Layer 8 of a small transformer language model trained on English Wikipedia (16 layers, counted from 0, width 96).
Take only the direct path to the model's output, skipping the later layers: a vector added to the residual stream pushes a token's score in proportion to its dot product with that token's output vector.

Output vectors of the tokens that the questions are about. A number n stands for (n - 128) times 0.017.
"sburg": 109, 134, 67, 93, 117, 100, 157, 170, 181, 136, 146, 134, 105, 136, 161, 124, 95, 75, 140, 103, 127, 103, 166, 164, 116, 121, 130, 106, 111, 148, 139, 144, 138, 85, 122, 75, 146, 109, 104, 67, 117, 114, 113, 127, 63, 136, 113, 137, 127, 158, 114, 116, 154, 109, 114, 173, 98, 157, 152, 128, 123, 125, 147, 180, 136, 161, 165, 171, 159, 107, 146, 144, 144, 74, 161, 110, 130, 128, 134, 142, 124, 161, 141, 143, 143, 97, 86, 130, 156, 124, 145, 110, 165, 108, 151, 90
"needed": 117, 120, 125, 102, 78, 117, 136, 95, 150, 76, 133, 129, 149, 132, 167, 135, 74, 138, 157, 94, 150, 108, 146, 97, 159, 124, 117, 117, 154, 93, 117, 145, 192, 88, 76, 154, 137, 79, 125, 146, 162, 144, 121, 87, 103, 184, 133, 171, 134, 165, 131, 121, 171, 71, 92, 171, 106, 113, 126, 131, 136, 165, 120, 161, 181, 105, 135, 150, 99, 127, 150, 151, 168, 116, 133, 94, 135, 167, 152, 132, 152, 97, 109, 136, 188, 158, 156, 140, 139, 106, 90, 96, 97, 90, 73, 95
"). ": 120, 154, 115, 125, 136, 131, 110, 103, 111, 150, 169, 136, 103, 147, 115, 124, 138, 94, 128, 105, 138, 104, 150, 127, 107, 116, 103, 133, 112, 119, 71, 142, 154, 162, 107, 136, 114, 127, 134, 112, 146, 112, 159, 130, 155, 135, 95, 103, 116, 148, 102, 159, 155, 122, 169, 138, 141, 104, 122, 152, 147, 99, 114, 151, 106, 130, 119, 125, 145, 116, 161, 89, 111, 123, 155, 82, 137, 179, 161, 159, 168, 130, 87, 89, 147, 171, 159, 135, 129, 93, 124, 114, 133, 91, 165, 105
"thod": 150, 146, 109, 122, 113, 71, 151, 111, 185, 140, 124, 125, 139, 119, 129, 62, 96, 159, 150, 145, 139, 165, 176, 141, 171, 158, 131, 100, 143, 131, 89, 137, 163, 109, 66, 99, 156, 128, 99, 108, 100, 152, 122, 141, 84, 177, 84, 162, 135, 128, 117, 153, 165, 111, 106, 164, 129, 120, 103, 162, 106, 162, 159, 123, 131, 96, 136, 140, 119, 118, 128, 160, 121, 91, 87, 151, 139, 145, 125, 138, 125, 113, 54, 153, 120, 87, 127, 115, 144, 132, 104, 115, 110, 180, 124, 133
"clesiastical ": 123, 95, 102, 132, 116, 61, 167, 116, 155, 128, 173, 139, 182, 113, 150, 106, 156, 89, 116, 112, 166, 94, 119, 117, 172, 175, 144, 55, 133, 152, 74, 84, 153, 144, 117, 83, 152, 109, 120, 100, 101, 150, 125, 81, 127, 170, 120, 182, 141, 144, 136, 151, 176, 67, 111, 161, 130, 126, 95, 141, 110, 149, 112, 126, 123, 138, 158, 116, 143, 120, 163, 129, 162, 72, 128, 94, 130, 142, 148, 166, 131, 132, 81, 159, 96, 134, 170, 100, 150, 141, 117, 83, 124, 169, 110, 135
"ensive ": 149, 131, 135, 97, 71, 134, 146, 106, 130, 158, 113, 135, 174, 77, 143, 89, 176, 121, 122, 161, 157, 108, 147, 134, 191, 141, 135, 72, 141, 130, 78, 116, 181, 125, 58, 99, 151, 132, 188, 116, 135, 111, 152, 102, 157, 164, 139, 129, 115, 182, 148, 76, 160, 101, 123, 173, 116, 115, 179, 140, 114, 130, 152, 159, 163, 114, 143, 144, 130, 122, 110, 145, 73, 90, 118, 142, 140, 134, 146, 134, 115, 98, 144, 95, 139, 116, 158, 72, 163, 126, 118, 101, 80, 95, 93, 84
"Gls": 109, 116, 147, 119, 117, 107, 138, 85, 104, 159, 128, 168, 83, 166, 104, 124, 91, 145, 121, 135, 185, 126, 156, 109, 116, 125, 137, 166, 80, 84, 134, 124, 171, 100, 112, 103, 219, 71, 197, 58, 124, 172, 190, 97, 151, 158, 90, 174, 130, 138, 115, 125, 180, 96, 75, 156, 124, 35, 159, 183, 141, 109, 162, 194, 124, 96, 188, 175, 143, 120, 101, 153, 176, 102, 142, 54, 141, 123, 153, 143, 103, 142, 122, 132, 135, 133, 139, 128, 125, 107, 150, 82, 74, 180, 10, 75
"follows": 129, 145, 100, 104, 77, 80, 206, 129, 54, 105, 150, 102, 140, 134, 157, 135, 104, 140, 136, 121, 128, 101, 120, 99, 143, 145, 92, 104, 156, 106, 44, 62, 119, 124, 47, 144, 172, 133, 135, 99, 163, 119, 157, 97, 103, 131, 80, 142, 115, 130, 94, 157, 132, 70, 101, 126, 178, 120, 190, 162, 77, 185, 154, 189, 157, 183, 141, 161, 98, 127, 119, 189, 131, 141, 113, 70, 127, 169, 165, 126, 140, 109, 114, 137, 155, 142, 154, 158, 152, 162, 114, 107, 138, 121, 135, 139
"length": 128, 101, 118, 155, 94, 108, 173, 97, 146, 106, 98, 125, 81, 142, 103, 148, 97, 115, 119, 147, 135, 109, 111, 162, 135, 151, 125, 131, 108, 142, 109, 64, 154, 111, 102, 107, 151, 164, 144, 124, 124, 104, 107, 120, 145, 176, 118, 131, 195, 138, 155, 142, 114, 100, 169, 172, 86, 91, 111, 145, 62, 159, 145, 183, 117, 98, 134, 123, 119, 130, 93, 181, 138, 110, 173, 71, 129, 82, 147, 139, 144, 137, 134, 141, 166, 166, 136, 123, 131, 157, 118, 113, 126, 163, 88, 128
"O": 135, 127, 102, 129, 144, 162, 100, 138, 123, 99, 98, 114, 108, 137, 123, 149, 139, 127, 130, 137, 120, 134, 104, 117, 120, 124, 121, 119, 124, 118, 153, 130, 133, 123, 153, 134, 165, 142, 113, 155, 134, 133, 162, 142, 108, 111, 123, 123, 142, 142, 135, 167, 97, 141, 146, 106, 137, 179, 126, 122, 136, 95, 137, 129, 133, 114, 95, 118, 107, 131, 131, 113, 134, 150, 122, 152, 123, 121, 108, 119, 116, 125, 135, 117, 123, 123, 118, 145, 117, 142, 132, 147, 124, 107, 119, 133
"Length ": 129, 129, 115, 127, 79, 106, 166, 98, 161, 144, 106, 104, 128, 149, 100, 152, 103, 103, 131, 156, 134, 108, 144, 168, 197, 120, 100, 85, 149, 146, 117, 86, 147, 113, 101, 113, 115, 125, 132, 135, 102, 103, 115, 120, 104, 154, 109, 159, 174, 154, 134, 147, 181, 126, 155, 152, 101, 60, 178, 158, 123, 105, 119, 142, 94, 88, 136, 115, 150, 119, 112, 163, 128, 124, 126, 118, 120, 126, 139, 144, 113, 143, 110, 148, 119, 177, 156, 96, 135, 125, 143, 99, 152, 139, 95, 141

Each question shows what one neuron of this layer's MLP adds at an activation of 1. A number n stands for (n - 128) times 0.0021.

n208: 136, 134, 169, 115, 109, 89, 132, 135, 118, 145, 143, 163, 131, 159, 188, 143, 127, 77, 171, 85, 99, 147, 135, 97, 84, 155, 108, 115, 88, 129, 137, 114, 99, 137, 174, 109, 113, 112, 137, 91, 133, 92, 103, 154, 131, 112, 122, 142, 148, 199, 138, 123, 116, 98, 130, 143, 110, 138, 139, 123, 104, 135, 113, 138, 101, 151, 103, 97, 99, 155, 153, 181, 170, 91, 149, 92, 84, 170, 150, 195, 124, 134, 105, 158, 47, 83, 114, 155, 176, 177, 119, 122, 167, 133, 97, 123
Which of these tokens does it push down most? "ensive "

n233: 123, 100, 97, 142, 110, 134, 164, 137, 127, 109, 182, 120, 91, 94, 133, 152, 142, 106, 104, 147, 115, 112, 80, 102, 143, 159, 164, 112, 150, 118, 126, 134, 136, 166, 130, 119, 101, 131, 126, 153, 126, 97, 186, 109, 100, 117, 130, 145, 155, 109, 115, 104, 161, 104, 81, 112, 121, 104, 128, 135, 151, 157, 78, 141, 153, 113, 79, 174, 159, 183, 129, 143, 119, 106, 157, 140, 134, 104, 112, 112, 163, 136, 150, 135, 74, 110, 69, 191, 148, 144, 140, 115, 116, 141, 142, 131
Which three tokens does it push up most, strongest first? "clesiastical ", "follows", "sburg"

n84: 155, 146, 127, 114, 127, 103, 141, 151, 114, 140, 124, 126, 128, 131, 62, 158, 89, 141, 157, 129, 137, 109, 142, 113, 96, 124, 106, 110, 136, 140, 122, 132, 126, 137, 105, 136, 151, 107, 101, 129, 131, 148, 83, 124, 144, 132, 129, 134, 136, 115, 149, 138, 163, 121, 140, 115, 148, 118, 119, 111, 120, 92, 102, 131, 135, 144, 140, 124, 129, 157, 134, 126, 108, 135, 108, 152, 132, 117, 121, 124, 100, 153, 143, 115, 164, 98, 127, 132, 123, 136, 143, 137, 137, 186, 120, 120
Which of these tokens does it push down most? "ensive "

n296: 100, 184, 159, 158, 182, 211, 126, 91, 156, 149, 118, 140, 139, 115, 87, 103, 154, 121, 126, 159, 123, 97, 166, 144, 118, 145, 139, 144, 156, 106, 69, 152, 95, 119, 95, 105, 150, 84, 94, 165, 91, 104, 143, 110, 135, 114, 134, 113, 101, 104, 118, 88, 140, 136, 100, 149, 136, 136, 159, 150, 129, 111, 128, 157, 115, 164, 118, 143, 99, 151, 75, 130, 142, 116, 134, 120, 161, 163, 140, 117, 71, 114, 108, 128, 141, 130, 138, 119, 139, 99, 136, 203, 152, 115, 98, 75
Which three tokens does it push up most, strongest first? "ensive ", "Gls", "). "

n359: 109, 128, 129, 149, 138, 157, 136, 140, 118, 114, 113, 124, 118, 108, 129, 109, 136, 114, 117, 135, 120, 109, 149, 106, 81, 150, 149, 165, 182, 104, 123, 150, 117, 154, 103, 151, 169, 175, 74, 143, 92, 96, 127, 155, 113, 125, 140, 129, 167, 91, 125, 157, 136, 130, 119, 108, 154, 176, 125, 139, 98, 113, 146, 136, 119, 171, 146, 119, 162, 140, 131, 82, 125, 149, 165, 117, 138, 135, 124, 98, 102, 179, 122, 129, 137, 101, 87, 146, 112, 146, 127, 114, 96, 100, 104, 94
Which of these tokens does it push down most? "Length "

n79: 93, 116, 167, 123, 114, 121, 116, 159, 115, 104, 168, 112, 102, 141, 148, 153, 148, 112, 133, 130, 109, 104, 94, 112, 134, 121, 131, 122, 143, 115, 137, 121, 113, 146, 142, 138, 113, 150, 94, 122, 150, 139, 126, 99, 166, 127, 127, 129, 162, 141, 140, 146, 108, 147, 124, 128, 132, 123, 126, 111, 151, 154, 122, 129, 164, 113, 149, 123, 132, 131, 126, 120, 98, 123, 85, 145, 98, 100, 98, 179, 142, 120, 149, 152, 117, 141, 124, 131, 155, 77, 118, 119, 126, 99, 149, 151
Which of these tokens does it push down most? "Gls"

n227: 124, 144, 110, 79, 140, 122, 115, 152, 146, 92, 123, 148, 140, 152, 155, 187, 112, 132, 129, 147, 90, 134, 146, 118, 150, 129, 141, 79, 113, 102, 140, 102, 127, 102, 157, 122, 114, 123, 146, 156, 111, 153, 94, 123, 141, 118, 147, 134, 118, 147, 126, 134, 121, 127, 110, 163, 148, 122, 163, 155, 123, 119, 148, 131, 103, 94, 161, 130, 144, 119, 98, 138, 93, 124, 108, 142, 116, 154, 132, 108, 122, 113, 133, 115, 112, 141, 102, 109, 123, 122, 122, 144, 141, 130, 126, 153
Pushed up most: "Length "

n337: 94, 111, 161, 111, 150, 130, 123, 125, 126, 130, 120, 107, 139, 162, 137, 105, 142, 144, 142, 138, 126, 160, 146, 124, 116, 127, 136, 161, 84, 123, 143, 129, 133, 130, 131, 152, 91, 138, 129, 144, 127, 124, 121, 133, 104, 144, 138, 133, 113, 136, 136, 132, 114, 96, 119, 144, 105, 126, 115, 149, 110, 94, 122, 126, 127, 128, 132, 119, 116, 122, 103, 162, 107, 94, 152, 146, 105, 109, 169, 170, 158, 107, 146, 110, 128, 144, 93, 133, 161, 125, 132, 102, 147, 122, 140, 108
Which two tokens does it push up most, strongest first? "length", "sburg"

n234: 132, 145, 111, 130, 66, 122, 114, 147, 103, 104, 104, 103, 107, 163, 155, 146, 111, 141, 143, 134, 150, 113, 97, 106, 125, 137, 118, 101, 152, 136, 166, 139, 106, 142, 134, 170, 145, 127, 120, 133, 123, 132, 111, 118, 120, 149, 142, 150, 110, 132, 137, 138, 123, 160, 133, 98, 113, 113, 115, 147, 139, 130, 158, 134, 162, 99, 132, 150, 148, 153, 143, 142, 117, 124, 123, 121, 115, 148, 108, 123, 96, 137, 126, 137, 130, 148, 93, 113, 110, 92, 124, 164, 104, 131, 123, 126
Pushed up most: "needed"

n36: 101, 127, 150, 124, 126, 131, 118, 135, 103, 189, 119, 140, 127, 138, 111, 145, 125, 123, 131, 166, 103, 124, 114, 144, 116, 118, 103, 118, 110, 84, 138, 150, 117, 134, 127, 106, 128, 137, 141, 152, 125, 145, 146, 126, 133, 102, 133, 129, 147, 149, 99, 122, 123, 174, 159, 143, 141, 133, 121, 134, 107, 104, 130, 107, 145, 139, 104, 134, 170, 152, 132, 96, 116, 113, 134, 102, 94, 138, 94, 132, 180, 147, 130, 119, 125, 151, 128, 97, 168, 95, 155, 125, 141, 118, 120, 82
Pushed up most: "). "

n181: 116, 108, 140, 117, 85, 109, 123, 132, 123, 132, 135, 148, 136, 126, 143, 126, 155, 135, 151, 99, 119, 145, 121, 115, 141, 115, 140, 123, 157, 113, 154, 122, 143, 135, 167, 145, 117, 140, 103, 116, 145, 153, 145, 115, 126, 145, 126, 102, 130, 153, 115, 88, 131, 121, 159, 142, 119, 102, 125, 142, 159, 127, 151, 101, 148, 150, 103, 146, 123, 127, 126, 111, 125, 149, 132, 130, 109, 123, 91, 129, 127, 98, 105, 114, 115, 148, 166, 98, 149, 104, 129, 110, 125, 132, 127, 124
Which of these tokens does it push down most? "length"

n164: 152, 153, 87, 140, 133, 110, 134, 146, 128, 136, 109, 111, 123, 149, 81, 130, 95, 160, 135, 120, 151, 127, 160, 138, 138, 131, 86, 110, 138, 105, 137, 125, 128, 84, 133, 117, 150, 159, 88, 124, 125, 165, 108, 94, 137, 133, 109, 136, 140, 120, 107, 145, 150, 142, 124, 156, 122, 100, 108, 128, 140, 111, 130, 127, 130, 140, 110, 109, 115, 150, 110, 134, 127, 136, 130, 137, 164, 120, 104, 96, 124, 157, 128, 116, 143, 112, 141, 115, 100, 122, 118, 157, 147, 171, 130, 163
Which three tokens does it push up most, strongest first? "thod", "Length ", "length"

n354: 144, 145, 87, 126, 129, 175, 120, 114, 153, 137, 127, 154, 82, 94, 137, 108, 145, 133, 103, 155, 134, 90, 94, 161, 144, 116, 137, 105, 169, 115, 143, 146, 136, 126, 119, 110, 120, 149, 118, 137, 115, 140, 122, 135, 114, 145, 148, 176, 107, 135, 147, 157, 137, 143, 144, 144, 144, 134, 95, 131, 147, 116, 121, 105, 126, 118, 129, 114, 118, 123, 92, 136, 106, 125, 130, 172, 120, 161, 119, 124, 133, 100, 143, 125, 150, 134, 98, 76, 135, 125, 91, 144, 110, 145, 119, 116
Which three tokens does it push up most, strongest first? "ensive ", "thod", "O"

n143: 141, 140, 106, 125, 111, 94, 158, 137, 176, 130, 103, 138, 113, 133, 119, 154, 127, 183, 135, 141, 134, 132, 127, 131, 131, 137, 133, 113, 157, 133, 122, 147, 138, 111, 117, 136, 153, 118, 90, 141, 119, 130, 131, 120, 160, 128, 157, 147, 111, 131, 116, 108, 133, 144, 96, 107, 130, 126, 120, 114, 138, 92, 154, 121, 126, 116, 114, 125, 129, 140, 148, 114, 101, 133, 130, 119, 132, 145, 107, 95, 113, 143, 102, 143, 161, 114, 121, 141, 108, 135, 132, 138, 97, 138, 110, 114
Which three tokens does it push up most, strongest first? "thod", "needed", "Gls"

n201: 122, 124, 134, 118, 118, 133, 134, 127, 108, 129, 131, 126, 138, 115, 133, 138, 175, 140, 116, 120, 135, 115, 111, 110, 111, 124, 160, 145, 143, 152, 126, 140, 95, 113, 160, 146, 102, 124, 142, 114, 138, 96, 148, 107, 156, 107, 155, 115, 140, 142, 112, 140, 120, 118, 157, 99, 103, 129, 142, 100, 143, 124, 132, 111, 154, 156, 136, 131, 120, 116, 128, 118, 113, 108, 135, 143, 109, 114, 113, 140, 144, 109, 134, 129, 132, 157, 143, 119, 128, 87, 127, 134, 150, 107, 138, 128
Which of these tokens does it push down most? "thod"

n334: 100, 123, 132, 161, 126, 141, 156, 116, 110, 148, 123, 120, 139, 77, 147, 139, 87, 157, 109, 135, 165, 114, 126, 125, 103, 122, 122, 103, 133, 95, 163, 173, 130, 195, 131, 110, 164, 104, 81, 125, 128, 144, 111, 126, 150, 148, 131, 102, 88, 121, 106, 119, 127, 124, 160, 140, 144, 105, 140, 152, 109, 132, 117, 112, 145, 141, 97, 109, 150, 139, 135, 152, 174, 111, 112, 140, 126, 111, 136, 95, 150, 149, 125, 119, 111, 135, 116, 122, 131, 133, 116, 113, 150, 147, 115, 127
Which two tokens does it push up most, strongest first? "Gls", "clesiastical "

n328: 132, 149, 118, 123, 124, 119, 158, 141, 119, 124, 114, 136, 112, 153, 118, 110, 119, 132, 126, 140, 139, 99, 124, 143, 98, 140, 100, 92, 103, 122, 148, 136, 120, 114, 97, 84, 162, 130, 89, 115, 97, 147, 120, 128, 149, 129, 153, 135, 127, 127, 135, 143, 117, 143, 138, 112, 119, 131, 109, 111, 114, 106, 165, 129, 136, 142, 146, 124, 128, 171, 116, 107, 111, 110, 147, 125, 165, 131, 114, 137, 130, 158, 133, 138, 175, 137, 118, 131, 117, 146, 124, 129, 110, 122, 138, 133
Pushed up most: "sburg"

n382: 130, 169, 123, 97, 118, 124, 123, 140, 101, 115, 173, 155, 131, 125, 100, 109, 137, 129, 107, 85, 121, 130, 125, 118, 129, 135, 158, 135, 94, 122, 118, 119, 135, 143, 139, 145, 93, 140, 142, 136, 128, 114, 105, 140, 106, 175, 110, 121, 128, 130, 105, 144, 141, 131, 157, 136, 124, 180, 86, 137, 100, 173, 127, 137, 144, 157, 123, 146, 96, 148, 155, 82, 154, 127, 138, 106, 155, 101, 161, 152, 123, 109, 124, 122, 108, 151, 123, 129, 133, 120, 133, 97, 134, 105, 90, 147
Which of these tokens does it push down most? "Length "

n291: 132, 133, 95, 130, 147, 151, 90, 125, 141, 85, 122, 129, 118, 127, 140, 127, 98, 109, 127, 121, 155, 137, 136, 137, 130, 142, 130, 136, 120, 130, 148, 69, 109, 121, 114, 127, 145, 126, 119, 152, 134, 140, 120, 147, 125, 139, 93, 114, 137, 104, 157, 108, 147, 112, 127, 110, 99, 140, 165, 110, 120, 170, 106, 163, 131, 138, 126, 142, 107, 116, 121, 113, 127, 122, 169, 124, 96, 85, 118, 153, 167, 95, 131, 144, 150, 155, 99, 94, 140, 172, 129, 151, 162, 118, 147, 142
Pushed up most: "length"

n272: 123, 163, 134, 77, 94, 104, 127, 148, 106, 173, 155, 118, 124, 118, 170, 117, 122, 159, 105, 123, 134, 86, 112, 99, 136, 88, 165, 120, 109, 136, 145, 139, 151, 112, 110, 79, 126, 129, 138, 131, 154, 157, 109, 123, 148, 136, 153, 86, 150, 122, 128, 148, 114, 169, 139, 90, 143, 127, 157, 120, 106, 149, 158, 117, 144, 149, 126, 180, 108, 114, 121, 119, 140, 109, 126, 144, 140, 128, 123, 155, 114, 117, 104, 115, 121, 136, 140, 111, 117, 149, 153, 124, 124, 82, 124, 118
Which three tokens does it push up most, strongest first? "ensive ", "follows", "sburg"

n96: 116, 126, 115, 127, 109, 120, 121, 133, 126, 145, 133, 128, 126, 113, 160, 103, 129, 103, 116, 97, 134, 121, 136, 114, 109, 116, 168, 143, 109, 146, 135, 135, 135, 135, 141, 106, 122, 134, 121, 133, 135, 134, 149, 108, 134, 174, 122, 97, 129, 109, 141, 143, 111, 133, 137, 133, 141, 137, 111, 105, 121, 165, 114, 137, 157, 130, 159, 145, 108, 153, 154, 122, 128, 114, 151, 118, 76, 100, 123, 150, 125, 139, 109, 157, 134, 157, 167, 110, 123, 117, 115, 112, 116, 111, 116, 140
Which of these tokens does it push down most? "Length "